Layer 3 of a small transformer language model trained on English Wikipedia (9 layers, counted from 0, width 64).
Take only the direct path to the model's output, skipping the later layers: a vector added to the residual stream pushes a token's score in proportion to its dot product with that token's output vector.

Output vectors of the tokens that the questions are about. A number n stands for (n - 128) times 0.015.
"'": 109, 113, 104, 158, 131, 136, 179, 116, 94, 78, 147, 157, 119, 138, 144, 181, 143, 98, 103, 126, 98, 111, 143, 119, 115, 102, 106, 142, 156, 107, 116, 101, 170, 121, 119, 104, 128, 125, 161, 133, 69, 159, 96, 175, 110, 165, 139, 140, 143, 150, 127, 100, 148, 103, 91, 120, 140, 153, 141, 115, 83, 174, 152, 151
"}": 163, 169, 135, 127, 132, 128, 122, 111, 138, 126, 99, 47, 175, 58, 139, 137, 132, 151, 169, 129, 155, 73, 144, 102, 158, 118, 129, 186, 132, 99, 163, 133, 123, 152, 175, 105, 131, 114, 116, 93, 142, 157, 158, 115, 89, 114, 118, 155, 101, 133, 113, 70, 155, 166, 131, 132, 176, 132, 110, 123, 84, 72, 131, 125
"gotten": 199, 122, 86, 168, 123, 150, 123, 130, 186, 189, 82, 122, 192, 123, 180, 121, 65, 245, 160, 100, 156, 84, 138, 133, 86, 138, 148, 152, 91, 137, 173, 162, 117, 109, 145, 145, 122, 127, 196, 112, 101, 111, 130, 180, 134, 129, 120, 102, 61, 119, 112, 156, 126, 52, 134, 108, 113, 60, 93, 76, 123, 181, 45, 89
" origin": 143, 143, 135, 139, 140, 174, 136, 137, 96, 124, 106, 118, 95, 93, 107, 166, 92, 99, 143, 133, 143, 124, 140, 155, 150, 134, 138, 152, 68, 131, 97, 108, 190, 169, 136, 115, 102, 156, 118, 112, 110, 135, 160, 126, 98, 153, 191, 131, 144, 54, 104, 153, 109, 83, 156, 196, 116, 121, 141, 92, 118, 140, 113, 93
"ness": 168, 88, 100, 131, 172, 167, 128, 141, 195, 118, 159, 90, 109, 137, 137, 139, 112, 177, 180, 138, 146, 113, 89, 92, 94, 138, 186, 97, 104, 155, 111, 130, 100, 124, 111, 168, 127, 115, 96, 84, 131, 107, 144, 146, 113, 162, 158, 137, 67, 155, 136, 141, 96, 84, 107, 163, 101, 139, 119, 161, 138, 98, 101, 123
" intertitles": 222, 156, 154, 81, 200, 159, 152, 53, 140, 224, 142, 160, 87, 91, 110, 155, 142, 122, 180, 142, 207, 76, 112, 12, 125, 148, 210, 131, 50, 86, 180, 154, 81, 128, 228, 119, 64, 118, 110, 99, 140, 69, 164, 204, 175, 127, 153, 113, 121, 109, 142, 136, 61, 75, 111, 153, 151, 110, 82, 59, 172, 101, 124, 35
" calendar": 131, 155, 150, 107, 156, 142, 140, 127, 109, 137, 111, 107, 116, 127, 143, 86, 91, 122, 196, 137, 158, 125, 118, 101, 187, 159, 147, 149, 70, 137, 134, 151, 141, 70, 100, 125, 118, 111, 157, 102, 120, 139, 143, 134, 128, 131, 178, 129, 163, 85, 163, 85, 111, 117, 137, 123, 149, 135, 121, 62, 140, 136, 131, 77
"instrumentalist": 172, 154, 118, 80, 182, 126, 154, 103, 142, 195, 101, 90, 199, 120, 181, 164, 74, 165, 121, 158, 145, 142, 118, 41, 89, 173, 151, 91, 132, 98, 167, 151, 103, 134, 117, 180, 78, 193, 113, 44, 196, 99, 148, 124, 237, 100, 141, 168, 93, 113, 66, 151, 101, 90, 144, 153, 114, 59, 98, 57, 112, 157, 109, 100
".": 132, 139, 81, 164, 130, 99, 144, 150, 190, 87, 146, 149, 109, 131, 114, 135, 186, 107, 97, 161, 126, 151, 137, 137, 91, 138, 83, 87, 180, 166, 92, 83, 117, 96, 115, 84, 112, 139, 100, 149, 124, 159, 118, 113, 137, 185, 90, 162, 179, 104, 169, 107, 170, 115, 81, 103, 147, 129, 122, 121, 91, 136, 176, 117
" Advance": 120, 119, 136, 102, 205, 164, 83, 168, 110, 147, 120, 105, 129, 91, 131, 157, 158, 151, 173, 136, 130, 114, 121, 119, 153, 152, 164, 140, 95, 113, 119, 115, 87, 102, 123, 126, 80, 159, 134, 135, 98, 119, 136, 147, 82, 105, 139, 172, 112, 115, 147, 176, 117, 140, 104, 142, 106, 97, 132, 79, 199, 111, 133, 99
")": 134, 166, 94, 166, 116, 128, 194, 120, 149, 105, 180, 136, 141, 51, 111, 164, 156, 148, 158, 149, 161, 148, 88, 161, 172, 122, 150, 130, 143, 96, 85, 131, 117, 127, 208, 98, 130, 96, 69, 112, 100, 132, 110, 88, 103, 139, 99, 150, 92, 117, 142, 159, 125, 127, 87, 72, 155, 145, 139, 78, 124, 122, 144, 136
"shire": 128, 153, 161, 103, 104, 164, 132, 108, 183, 143, 158, 98, 146, 98, 117, 85, 129, 161, 181, 147, 98, 73, 192, 113, 124, 114, 151, 66, 99, 122, 196, 184, 129, 168, 161, 104, 111, 89, 124, 114, 130, 103, 107, 182, 132, 154, 182, 161, 100, 139, 89, 117, 169, 81, 98, 94, 80, 92, 141, 113, 122, 110, 122, 144
"rd": 103, 102, 174, 176, 92, 137, 163, 112, 87, 120, 73, 175, 78, 103, 110, 94, 111, 137, 147, 164, 169, 76, 159, 111, 124, 103, 122, 90, 124, 138, 109, 143, 140, 135, 154, 94, 140, 151, 175, 77, 150, 152, 131, 142, 181, 83, 91, 83, 98, 169, 191, 176, 169, 109, 156, 112, 123, 124, 108, 78, 166, 128, 161, 119
"Palatinate": 104, 104, 200, 121, 139, 152, 142, 69, 128, 205, 170, 110, 143, 135, 171, 77, 89, 110, 184, 169, 124, 54, 125, 91, 130, 155, 182, 120, 124, 84, 173, 165, 55, 190, 170, 151, 108, 118, 110, 53, 167, 123, 124, 152, 74, 130, 110, 136, 129, 60, 143, 114, 176, 90, 135, 158, 111, 104, 85, 132, 154, 160, 123, 97
"selling": 198, 95, 119, 126, 177, 166, 141, 126, 136, 185, 47, 116, 178, 126, 204, 157, 121, 123, 137, 147, 164, 105, 116, 102, 101, 138, 114, 95, 46, 135, 139, 161, 108, 172, 117, 168, 112, 109, 135, 77, 142, 110, 99, 112, 205, 125, 131, 95, 126, 150, 137, 177, 43, 152, 123, 133, 68, 125, 68, 125, 156, 144, 81, 124
" Position": 169, 142, 152, 119, 111, 120, 108, 131, 117, 168, 87, 137, 151, 178, 165, 103, 148, 146, 180, 173, 115, 124, 164, 121, 150, 89, 114, 136, 112, 74, 154, 142, 45, 84, 85, 171, 162, 125, 95, 108, 144, 142, 104, 94, 141, 113, 160, 160, 73, 143, 95, 145, 136, 141, 161, 135, 132, 136, 141, 82, 113, 141, 77, 109
"\n": 104, 179, 163, 160, 110, 127, 166, 153, 175, 95, 172, 166, 93, 134, 117, 147, 118, 88, 129, 171, 98, 168, 108, 109, 94, 114, 119, 146, 153, 139, 101, 88, 134, 97, 120, 105, 132, 143, 94, 187, 134, 132, 85, 120, 112, 90, 90, 187, 164, 127, 159, 153, 120, 98, 105, 125, 127, 189, 80, 123, 90, 90, 125, 148
" population": 125, 136, 98, 112, 130, 145, 126, 115, 112, 138, 109, 121, 176, 84, 133, 88, 95, 122, 149, 103, 90, 143, 129, 125, 158, 112, 135, 179, 95, 177, 160, 138, 151, 180, 98, 192, 91, 89, 108, 95, 154, 145, 145, 128, 113, 149, 156, 165, 147, 75, 155, 96, 127, 158, 144, 94, 124, 126, 114, 125, 135, 157, 140, 61
",": 93, 188, 123, 164, 131, 101, 142, 151, 145, 86, 164, 145, 113, 147, 82, 147, 152, 108, 112, 133, 118, 166, 101, 101, 77, 83, 105, 126, 172, 150, 95, 98, 122, 110, 120, 87, 163, 111, 124, 144, 113, 152, 112, 104, 99, 205, 97, 164, 139, 157, 150, 143, 141, 130, 83, 115, 153, 157, 116, 130, 101, 121, 145, 163
"–76": 111, 167, 139, 142, 92, 121, 109, 98, 135, 183, 127, 150, 165, 139, 164, 166, 143, 125, 156, 133, 122, 90, 138, 125, 126, 161, 194, 113, 100, 130, 156, 110, 136, 80, 191, 119, 78, 107, 158, 51, 104, 133, 188, 158, 165, 117, 120, 93, 87, 139, 132, 137, 139, 63, 103, 106, 138, 95, 99, 134, 138, 91, 128, 135
"certain": 181, 61, 158, 145, 156, 186, 106, 89, 158, 178, 111, 74, 169, 76, 178, 121, 50, 175, 103, 114, 125, 114, 136, 79, 153, 122, 182, 125, 114, 119, 190, 163, 152, 103, 123, 136, 128, 135, 180, 126, 123, 141, 131, 155, 156, 101, 113, 99, 75, 119, 138, 135, 141, 108, 140, 144, 91, 117, 113, 120, 121, 153, 98, 66
" premiere": 119, 130, 179, 132, 131, 102, 149, 88, 125, 167, 103, 157, 121, 115, 147, 145, 118, 140, 126, 91, 95, 86, 134, 99, 171, 135, 78, 137, 70, 127, 142, 135, 160, 101, 143, 111, 65, 150, 195, 98, 100, 89, 188, 133, 188, 149, 141, 95, 133, 138, 134, 138, 104, 117, 153, 130, 145, 134, 112, 112, 185, 181, 84, 91
" Cucuj": 139, 162, 188, 156, 162, 144, 97, 125, 135, 216, 109, 168, 193, 46, 208, 97, 91, 111, 124, 78, 132, 106, 158, 68, 191, 148, 89, 106, 136, 65, 134, 135, 100, 135, 137, 103, 136, 131, 114, 68, 187, 89, 184, 186, 131, 135, 179, 131, 77, 135, 102, 148, 53, 155, 109, 175, 154, 66, 107, 127, 132, 97, 74, 120
" Broncos": 126, 177, 152, 133, 131, 128, 104, 96, 106, 148, 127, 110, 118, 158, 171, 88, 139, 163, 191, 101, 108, 108, 139, 133, 137, 124, 145, 108, 85, 78, 171, 139, 176, 137, 186, 106, 80, 174, 159, 91, 122, 119, 139, 144, 191, 128, 152, 112, 71, 134, 158, 120, 140, 134, 139, 103, 72, 77, 129, 75, 124, 112, 101, 145
"upon": 117, 106, 162, 156, 141, 155, 132, 136, 139, 170, 112, 109, 173, 160, 157, 110, 81, 181, 151, 129, 124, 133, 165, 41, 72, 112, 98, 99, 154, 89, 176, 138, 109, 156, 182, 124, 171, 122, 104, 107, 120, 127, 137, 143, 83, 127, 128, 99, 87, 129, 157, 105, 155, 90, 108, 192, 62, 114, 151, 140, 171, 149, 106, 60
" time": 134, 114, 127, 150, 141, 127, 100, 190, 123, 135, 70, 102, 87, 180, 165, 127, 77, 90, 168, 135, 158, 149, 129, 144, 99, 115, 96, 119, 106, 158, 86, 91, 140, 127, 110, 113, 138, 105, 123, 115, 109, 136, 150, 100, 102, 159, 145, 117, 124, 98, 116, 137, 161, 141, 153, 121, 163, 159, 129, 166, 173, 118, 130, 120
"ggregator": 177, 88, 128, 69, 244, 137, 95, 156, 71, 187, 54, 165, 177, 119, 240, 127, 114, 150, 175, 102, 184, 70, 132, 32, 183, 94, 119, 147, 122, 113, 186, 133, 121, 82, 181, 148, 140, 204, 117, 65, 161, 170, 175, 112, 167, 72, 126, 126, 149, 111, 132, 157, 32, 42, 115, 103, 160, 19, 84, 131, 237, 126, 91, 46
" Eukaryot": 212, 128, 221, 113, 103, 167, 71, 89, 158, 210, 38, 127, 129, 75, 241, 127, 115, 210, 146, 89, 213, 106, 150, 123, 217, 163, 135, 148, 49, 99, 106, 115, 134, 127, 176, 115, 122, 105, 173, 85, 206, 115, 98, 147, 83, 110, 167, 149, 103, 105, 78, 149, 113, 155, 92, 152, 106, 93, 96, 30, 135, 117, 69, 92
" 5": 128, 150, 99, 113, 117, 119, 98, 158, 113, 124, 135, 148, 109, 106, 113, 147, 139, 114, 97, 134, 104, 149, 170, 170, 126, 126, 114, 150, 122, 167, 132, 119, 111, 82, 107, 119, 151, 106, 120, 151, 107, 130, 130, 84, 132, 103, 134, 123, 145, 138, 142, 109, 137, 167, 106, 117, 142, 166, 147, 135, 138, 140, 124, 138
"av": 141, 132, 124, 126, 124, 169, 142, 107, 134, 116, 146, 131, 151, 120, 152, 165, 91, 115, 106, 121, 147, 120, 139, 109, 106, 129, 89, 133, 145, 127, 173, 139, 125, 121, 149, 172, 127, 179, 99, 106, 137, 141, 163, 121, 104, 140, 111, 114, 127, 140, 143, 120, 155, 122, 108, 109, 99, 83, 111, 110, 120, 134, 96, 136

Each question shows what one neuron of this layer's MLP adds at an activation of 1. A number n stands for (n - 128) times 0.0079.

n130: 174, 152, 152, 118, 103, 164, 144, 140, 140, 144, 102, 95, 126, 116, 135, 130, 109, 125, 96, 143, 155, 104, 141, 151, 142, 104, 97, 128, 118, 111, 114, 104, 124, 129, 144, 131, 112, 118, 169, 148, 106, 73, 114, 129, 129, 101, 157, 130, 116, 109, 152, 116, 168, 137, 146, 135, 151, 124, 134, 109, 108, 149, 127, 134
Which two tokens does it push up most, strongest first? " Eukaryot", "gotten"

n276: 115, 139, 115, 119, 127, 122, 118, 107, 111, 65, 123, 128, 111, 89, 129, 169, 127, 135, 94, 144, 104, 114, 120, 129, 150, 136, 118, 137, 124, 106, 109, 145, 143, 149, 164, 129, 119, 116, 137, 185, 134, 151, 125, 164, 150, 128, 113, 118, 136, 118, 127, 122, 153, 132, 120, 137, 135, 105, 129, 124, 148, 130, 128, 135
Which two tokens does it push up most, strongest first? "'", ")"

n383: 134, 117, 157, 156, 116, 108, 174, 105, 137, 145, 123, 102, 115, 138, 135, 181, 131, 117, 90, 118, 144, 151, 105, 151, 137, 120, 118, 123, 132, 96, 136, 117, 131, 108, 146, 108, 164, 124, 140, 161, 101, 139, 134, 98, 108, 140, 162, 136, 128, 136, 135, 150, 165, 102, 121, 94, 153, 112, 102, 101, 119, 114, 133, 140
Which of these tokens does it push down most? " population"

n334: 145, 102, 153, 110, 119, 113, 175, 130, 130, 140, 100, 108, 170, 137, 123, 112, 164, 146, 125, 135, 118, 134, 106, 131, 130, 143, 147, 116, 127, 103, 103, 151, 131, 96, 110, 129, 124, 141, 98, 159, 117, 124, 128, 115, 125, 143, 96, 121, 132, 121, 120, 140, 144, 150, 139, 114, 120, 128, 109, 142, 149, 134, 132, 156
Which of these tokens does it push down most? " origin"

n377: 131, 162, 111, 89, 123, 124, 137, 156, 132, 114, 142, 130, 126, 112, 79, 139, 94, 128, 159, 102, 113, 130, 110, 107, 145, 142, 143, 157, 123, 157, 97, 126, 130, 137, 113, 126, 88, 141, 118, 167, 132, 126, 85, 107, 126, 116, 123, 139, 137, 63, 170, 127, 142, 101, 143, 153, 141, 122, 171, 142, 120, 107, 136, 180
Which two tokens does it push up most, strongest first? "\n", " origin"

n106: 161, 142, 114, 121, 112, 152, 128, 85, 122, 182, 127, 105, 70, 102, 113, 139, 127, 122, 135, 84, 121, 150, 154, 98, 101, 128, 138, 180, 103, 132, 116, 139, 167, 144, 116, 100, 89, 115, 170, 156, 114, 132, 103, 137, 160, 148, 113, 98, 132, 109, 176, 150, 149, 141, 134, 136, 138, 113, 124, 72, 113, 145, 147, 154
Which of these tokens does it push up most? " intertitles"

n372: 128, 127, 138, 141, 141, 129, 130, 128, 129, 122, 125, 118, 128, 128, 131, 113, 119, 117, 112, 127, 128, 136, 127, 116, 123, 127, 132, 127, 122, 133, 126, 121, 123, 129, 128, 121, 125, 120, 130, 140, 126, 131, 119, 132, 125, 134, 115, 127, 129, 118, 134, 120, 132, 128, 129, 131, 127, 118, 127, 141, 134, 127, 127, 126
Which of these tokens does it push down most? " Position"

n116: 98, 96, 128, 124, 104, 145, 139, 104, 114, 164, 132, 112, 110, 97, 104, 137, 142, 132, 126, 129, 100, 153, 137, 151, 132, 118, 137, 134, 139, 145, 168, 148, 111, 142, 126, 156, 129, 90, 119, 117, 90, 135, 109, 102, 110, 151, 137, 128, 112, 125, 140, 142, 146, 132, 112, 94, 89, 156, 114, 118, 160, 175, 142, 128
Which of these tokens does it push up most? " population"

n237: 137, 120, 136, 143, 133, 141, 132, 121, 112, 7, 118, 144, 64, 129, 105, 140, 135, 151, 126, 129, 114, 105, 132, 109, 162, 129, 146, 132, 121, 96, 145, 113, 118, 122, 109, 153, 111, 106, 132, 156, 124, 125, 108, 142, 140, 171, 115, 137, 108, 146, 173, 129, 111, 146, 150, 154, 107, 138, 111, 133, 93, 133, 134, 161
Which of these tokens does it push up most? "'"

n142: 147, 134, 151, 118, 125, 136, 135, 131, 113, 91, 115, 122, 66, 125, 126, 90, 137, 108, 155, 138, 92, 142, 116, 158, 118, 124, 115, 129, 106, 171, 126, 117, 184, 137, 147, 118, 122, 120, 79, 107, 124, 149, 136, 110, 136, 137, 118, 151, 138, 111, 103, 139, 126, 114, 177, 134, 136, 121, 149, 119, 130, 129, 156, 135
Which two tokens does it push up most, strongest first? " origin", " time"

n21: 149, 135, 154, 102, 96, 127, 141, 144, 105, 153, 138, 144, 90, 103, 144, 157, 108, 138, 134, 130, 104, 135, 124, 174, 131, 137, 107, 167, 129, 129, 135, 114, 130, 107, 130, 150, 122, 159, 150, 142, 101, 104, 132, 95, 96, 147, 112, 144, 121, 144, 118, 134, 90, 145, 137, 140, 83, 113, 99, 93, 158, 96, 120, 132
Which two tokens does it push up most, strongest first? " Eukaryot", " Advance"

n268: 145, 148, 100, 140, 122, 157, 133, 144, 132, 104, 131, 141, 148, 128, 114, 129, 93, 78, 111, 140, 121, 109, 127, 132, 129, 145, 113, 135, 143, 133, 149, 136, 97, 110, 114, 138, 149, 139, 130, 98, 119, 163, 148, 127, 97, 127, 123, 110, 128, 107, 163, 97, 139, 157, 110, 106, 105, 118, 107, 157, 117, 157, 126, 169
Which of these tokens does it push up most? "av"

n117: 99, 166, 133, 159, 142, 82, 132, 90, 104, 91, 106, 129, 108, 158, 162, 122, 119, 105, 149, 118, 125, 157, 110, 178, 127, 122, 143, 98, 130, 108, 156, 170, 116, 146, 124, 117, 137, 128, 137, 118, 84, 144, 124, 130, 142, 117, 135, 144, 135, 115, 135, 117, 123, 129, 154, 105, 139, 102, 144, 115, 100, 113, 119, 165
Which of these tokens does it push up most? " Broncos"

n173: 90, 136, 98, 159, 105, 101, 131, 131, 122, 121, 146, 144, 110, 141, 122, 143, 144, 110, 144, 128, 113, 122, 106, 108, 131, 122, 155, 135, 145, 144, 130, 120, 107, 110, 102, 127, 149, 109, 122, 147, 138, 143, 142, 141, 132, 85, 113, 112, 140, 115, 125, 125, 119, 133, 150, 125, 138, 173, 152, 136, 102, 134, 120, 144
Which of these tokens does it push up most? "\n"

n166: 123, 133, 91, 136, 96, 144, 167, 93, 152, 77, 134, 150, 122, 135, 128, 168, 142, 82, 90, 130, 93, 117, 125, 94, 115, 149, 100, 109, 143, 115, 108, 134, 171, 134, 163, 140, 122, 127, 150, 124, 152, 166, 132, 136, 120, 137, 143, 110, 140, 167, 120, 108, 156, 141, 122, 130, 143, 115, 138, 116, 125, 117, 111, 113
Which of these tokens does it push up most? "'"

n335: 129, 128, 127, 120, 148, 115, 121, 134, 104, 125, 120, 119, 109, 144, 136, 123, 137, 121, 134, 127, 149, 127, 120, 129, 117, 101, 142, 139, 107, 134, 150, 128, 149, 108, 117, 110, 141, 87, 160, 111, 146, 149, 120, 137, 139, 137, 113, 144, 155, 102, 131, 128, 121, 108, 127, 109, 170, 147, 92, 113, 113, 148, 160, 125
Which of these tokens does it push up most? " calendar"

n175: 130, 152, 134, 116, 115, 166, 140, 130, 117, 156, 128, 131, 112, 138, 139, 99, 105, 136, 152, 132, 122, 131, 127, 111, 135, 106, 120, 146, 142, 112, 152, 115, 142, 151, 116, 148, 129, 148, 160, 133, 96, 110, 106, 115, 143, 155, 116, 81, 107, 143, 142, 145, 123, 134, 141, 133, 170, 124, 123, 123, 98, 111, 150, 122
Which of these tokens does it push down most? "."

n51: 147, 159, 110, 110, 137, 166, 135, 124, 112, 108, 122, 134, 123, 140, 130, 136, 125, 115, 148, 107, 134, 160, 172, 114, 104, 133, 112, 111, 96, 133, 121, 139, 144, 105, 134, 138, 115, 140, 97, 160, 140, 121, 146, 155, 114, 154, 129, 120, 131, 105, 151, 118, 124, 113, 115, 139, 115, 142, 113, 104, 117, 127, 107, 126
Which of these tokens does it push up most? " intertitles"

n205: 105, 144, 102, 127, 128, 113, 137, 159, 132, 154, 154, 126, 169, 112, 92, 102, 128, 140, 137, 134, 124, 167, 119, 146, 145, 101, 127, 105, 129, 130, 94, 142, 130, 121, 132, 122, 129, 115, 129, 128, 148, 117, 115, 85, 171, 122, 132, 124, 123, 128, 145, 109, 137, 150, 122, 113, 113, 137, 185, 112, 128, 129, 125, 142
Which two tokens does it push up most, strongest first? ")", " 5"

n85: 157, 95, 148, 92, 121, 91, 128, 135, 161, 138, 152, 83, 119, 143, 87, 150, 157, 139, 108, 84, 125, 165, 155, 137, 148, 141, 130, 114, 124, 162, 152, 82, 146, 103, 135, 159, 135, 126, 124, 137, 147, 85, 111, 129, 111, 129, 131, 112, 108, 119, 72, 116, 134, 131, 120, 166, 84, 113, 131, 155, 137, 138, 172, 121
Which of these tokens does it push down most? "rd"

n339: 95, 89, 99, 111, 96, 103, 142, 125, 140, 142, 147, 147, 123, 135, 134, 132, 105, 76, 110, 87, 141, 151, 127, 141, 150, 138, 123, 133, 127, 135, 138, 149, 139, 160, 145, 149, 132, 136, 113, 113, 134, 130, 112, 94, 167, 124, 112, 143, 156, 107, 170, 92, 134, 125, 145, 114, 108, 121, 118, 127, 148, 141, 160, 134
Which of these tokens does it push up most? " population"

n62: 132, 137, 122, 108, 157, 140, 120, 137, 129, 99, 170, 139, 134, 125, 96, 111, 135, 138, 149, 142, 122, 155, 94, 137, 128, 121, 158, 146, 131, 133, 112, 106, 127, 116, 127, 142, 117, 160, 125, 121, 92, 139, 144, 130, 117, 112, 136, 136, 142, 131, 144, 114, 113, 112, 108, 113, 132, 97, 143, 102, 131, 141, 147, 126
Which of these tokens does it push up most? " Advance"

n95: 137, 144, 105, 133, 137, 100, 121, 133, 150, 107, 149, 130, 118, 84, 112, 126, 155, 106, 166, 111, 120, 123, 139, 109, 132, 111, 126, 105, 131, 124, 166, 133, 185, 144, 137, 91, 121, 113, 131, 124, 113, 136, 94, 136, 119, 171, 161, 128, 122, 140, 114, 112, 161, 129, 131, 128, 171, 104, 153, 123, 108, 122, 143, 126
Which of these tokens does it push up most? "shire"

n304: 154, 117, 134, 140, 144, 149, 148, 137, 90, 147, 129, 128, 153, 112, 122, 109, 136, 124, 105, 172, 128, 141, 138, 133, 117, 78, 141, 152, 109, 127, 103, 146, 139, 151, 110, 111, 163, 119, 127, 91, 111, 146, 137, 118, 112, 111, 136, 99, 124, 143, 134, 134, 156, 84, 145, 138, 123, 118, 138, 143, 100, 102, 148, 143
Which of these tokens does it push down most? " premiere"

n373: 125, 146, 134, 102, 125, 104, 133, 115, 143, 129, 120, 131, 84, 122, 126, 130, 125, 137, 136, 105, 127, 183, 114, 135, 106, 93, 116, 170, 131, 157, 135, 126, 110, 118, 108, 137, 130, 134, 129, 150, 140, 130, 147, 161, 99, 177, 96, 131, 121, 121, 136, 135, 125, 100, 121, 144, 121, 143, 128, 123, 129, 105, 141, 133
Which two tokens does it push up most, strongest first? ",", "\n"

n178: 109, 154, 134, 165, 95, 129, 131, 146, 113, 113, 102, 153, 135, 138, 134, 112, 100, 136, 90, 108, 134, 138, 107, 136, 153, 94, 53, 113, 117, 121, 141, 152, 124, 110, 152, 108, 144, 120, 134, 127, 127, 152, 158, 169, 134, 157, 137, 130, 111, 134, 104, 112, 146, 146, 126, 131, 149, 132, 154, 121, 103, 138, 100, 128
Which of these tokens does it push up most? " Cucuj"

n107: 145, 134, 120, 167, 114, 75, 87, 125, 151, 112, 112, 150, 112, 153, 118, 153, 182, 108, 116, 160, 113, 125, 140, 102, 78, 90, 116, 120, 121, 134, 151, 143, 129, 116, 112, 157, 140, 145, 120, 127, 118, 99, 83, 83, 109, 161, 164, 124, 127, 161, 121, 160, 129, 135, 132, 139, 137, 156, 105, 131, 99, 153, 114, 145
Which two tokens does it push up most, strongest first? ",", " Position"

n99: 114, 174, 145, 136, 121, 116, 103, 90, 146, 158, 135, 93, 105, 156, 118, 139, 119, 115, 151, 117, 103, 132, 148, 175, 136, 85, 106, 116, 171, 122, 107, 139, 106, 119, 149, 107, 116, 100, 164, 133, 104, 107, 137, 134, 163, 159, 120, 142, 108, 91, 107, 164, 112, 139, 93, 134, 156, 147, 94, 115, 168, 124, 140, 93
Which of these tokens does it push down most? "av"

n19: 110, 114, 159, 164, 117, 136, 167, 117, 157, 89, 75, 92, 120, 122, 136, 145, 133, 114, 106, 147, 123, 120, 136, 144, 129, 117, 108, 131, 159, 135, 154, 174, 143, 102, 91, 90, 141, 124, 137, 79, 135, 121, 113, 129, 127, 150, 123, 140, 111, 139, 147, 161, 137, 108, 150, 130, 135, 116, 152, 140, 108, 127, 137, 156
Which of these tokens does it push up most? "rd"

n126: 107, 118, 158, 147, 109, 152, 163, 120, 145, 130, 147, 142, 98, 129, 135, 134, 131, 156, 151, 96, 140, 121, 111, 100, 140, 133, 127, 126, 139, 152, 127, 121, 104, 113, 131, 163, 121, 133, 115, 124, 80, 132, 123, 115, 128, 108, 108, 159, 144, 134, 110, 118, 132, 129, 108, 144, 141, 124, 123, 95, 124, 131, 149, 127
Which of these tokens does it push down most? "selling"

n214: 132, 116, 132, 108, 118, 152, 134, 118, 126, 118, 114, 160, 149, 126, 147, 116, 127, 119, 107, 155, 130, 138, 138, 141, 132, 112, 94, 115, 95, 105, 143, 148, 114, 162, 128, 154, 63, 123, 121, 162, 117, 116, 85, 127, 147, 125, 114, 144, 117, 153, 158, 159, 143, 120, 144, 124, 153, 129, 126, 110, 150, 101, 118, 125
Which of these tokens does it push up most? "selling"

n18: 83, 124, 122, 132, 124, 78, 139, 151, 154, 109, 162, 136, 107, 131, 109, 144, 159, 114, 131, 153, 140, 126, 116, 91, 159, 111, 130, 144, 105, 147, 104, 110, 162, 128, 139, 119, 102, 118, 115, 108, 123, 105, 118, 108, 126, 135, 129, 150, 141, 148, 132, 131, 139, 141, 145, 113, 170, 162, 130, 106, 86, 129, 142, 104
Which of these tokens does it push down most? "gotten"

n290: 150, 139, 97, 146, 148, 129, 126, 181, 147, 151, 100, 107, 83, 139, 136, 90, 161, 84, 121, 118, 113, 148, 124, 172, 164, 67, 103, 146, 78, 107, 157, 132, 150, 120, 152, 121, 160, 117, 117, 170, 126, 129, 108, 146, 90, 128, 120, 136, 143, 141, 112, 140, 119, 105, 139, 121, 111, 98, 99, 124, 136, 175, 146, 78
Which of these tokens does it push up most? "ggregator"

n114: 125, 110, 131, 138, 145, 117, 134, 84, 177, 129, 91, 134, 169, 92, 113, 108, 118, 127, 127, 119, 127, 119, 123, 99, 153, 134, 163, 174, 103, 132, 171, 147, 151, 109, 134, 112, 117, 145, 54, 138, 99, 178, 120, 153, 111, 161, 86, 156, 181, 105, 147, 76, 127, 150, 62, 131, 138, 159, 147, 127, 119, 90, 126, 159
Which of these tokens does it push down most? "rd"

n296: 117, 189, 143, 135, 118, 136, 118, 129, 116, 139, 126, 164, 126, 135, 109, 136, 110, 128, 109, 146, 122, 136, 110, 108, 134, 134, 105, 122, 118, 80, 126, 134, 115, 124, 117, 141, 115, 132, 145, 121, 126, 131, 144, 121, 116, 99, 127, 165, 172, 90, 111, 120, 125, 122, 158, 146, 131, 203, 91, 110, 145, 96, 140, 148
Which of these tokens does it push up most? "\n"

n79: 129, 98, 126, 104, 111, 132, 169, 145, 134, 158, 112, 138, 83, 117, 181, 112, 135, 118, 83, 92, 105, 107, 138, 164, 121, 149, 67, 130, 95, 161, 142, 87, 136, 124, 149, 116, 130, 120, 170, 126, 141, 123, 178, 129, 120, 137, 105, 149, 159, 136, 120, 155, 115, 114, 129, 153, 145, 169, 107, 123, 157, 105, 104, 118
Which of these tokens does it push up most? " premiere"

n338: 131, 141, 134, 99, 105, 131, 103, 165, 112, 158, 121, 132, 118, 152, 127, 92, 130, 111, 131, 83, 117, 173, 122, 115, 144, 143, 116, 118, 137, 112, 122, 95, 116, 120, 143, 131, 165, 139, 110, 123, 98, 122, 147, 136, 126, 166, 97, 119, 142, 127, 124, 119, 161, 99, 113, 155, 158, 136, 157, 81, 144, 155, 146, 126
Which of these tokens does it push down most? "selling"

n242: 124, 190, 133, 131, 127, 106, 119, 130, 121, 95, 151, 148, 117, 102, 117, 143, 110, 111, 94, 101, 128, 145, 135, 113, 119, 111, 142, 133, 150, 131, 128, 138, 129, 106, 126, 135, 137, 138, 118, 114, 96, 151, 135, 117, 94, 134, 130, 118, 154, 150, 132, 134, 105, 157, 118, 141, 96, 108, 117, 141, 152, 148, 125, 166
Which of these tokens does it push up most? ","

n154: 126, 147, 107, 151, 94, 99, 169, 135, 103, 160, 128, 139, 133, 110, 118, 133, 110, 134, 111, 123, 161, 139, 116, 118, 113, 156, 148, 112, 128, 151, 117, 134, 128, 128, 123, 113, 141, 108, 149, 107, 117, 99, 117, 84, 97, 100, 105, 123, 123, 159, 177, 145, 142, 149, 111, 136, 104, 95, 153, 156, 109, 158, 142, 181
Which of these tokens does it push down most? "ggregator"

n316: 118, 137, 132, 87, 108, 128, 114, 166, 133, 127, 124, 142, 133, 130, 166, 148, 112, 153, 94, 110, 95, 98, 87, 159, 113, 121, 129, 154, 117, 103, 106, 150, 127, 131, 143, 146, 122, 103, 134, 140, 155, 131, 146, 121, 154, 138, 91, 108, 124, 133, 134, 130, 164, 179, 126, 108, 153, 137, 120, 115, 114, 96, 167, 122
Which of these tokens does it push up most? "}"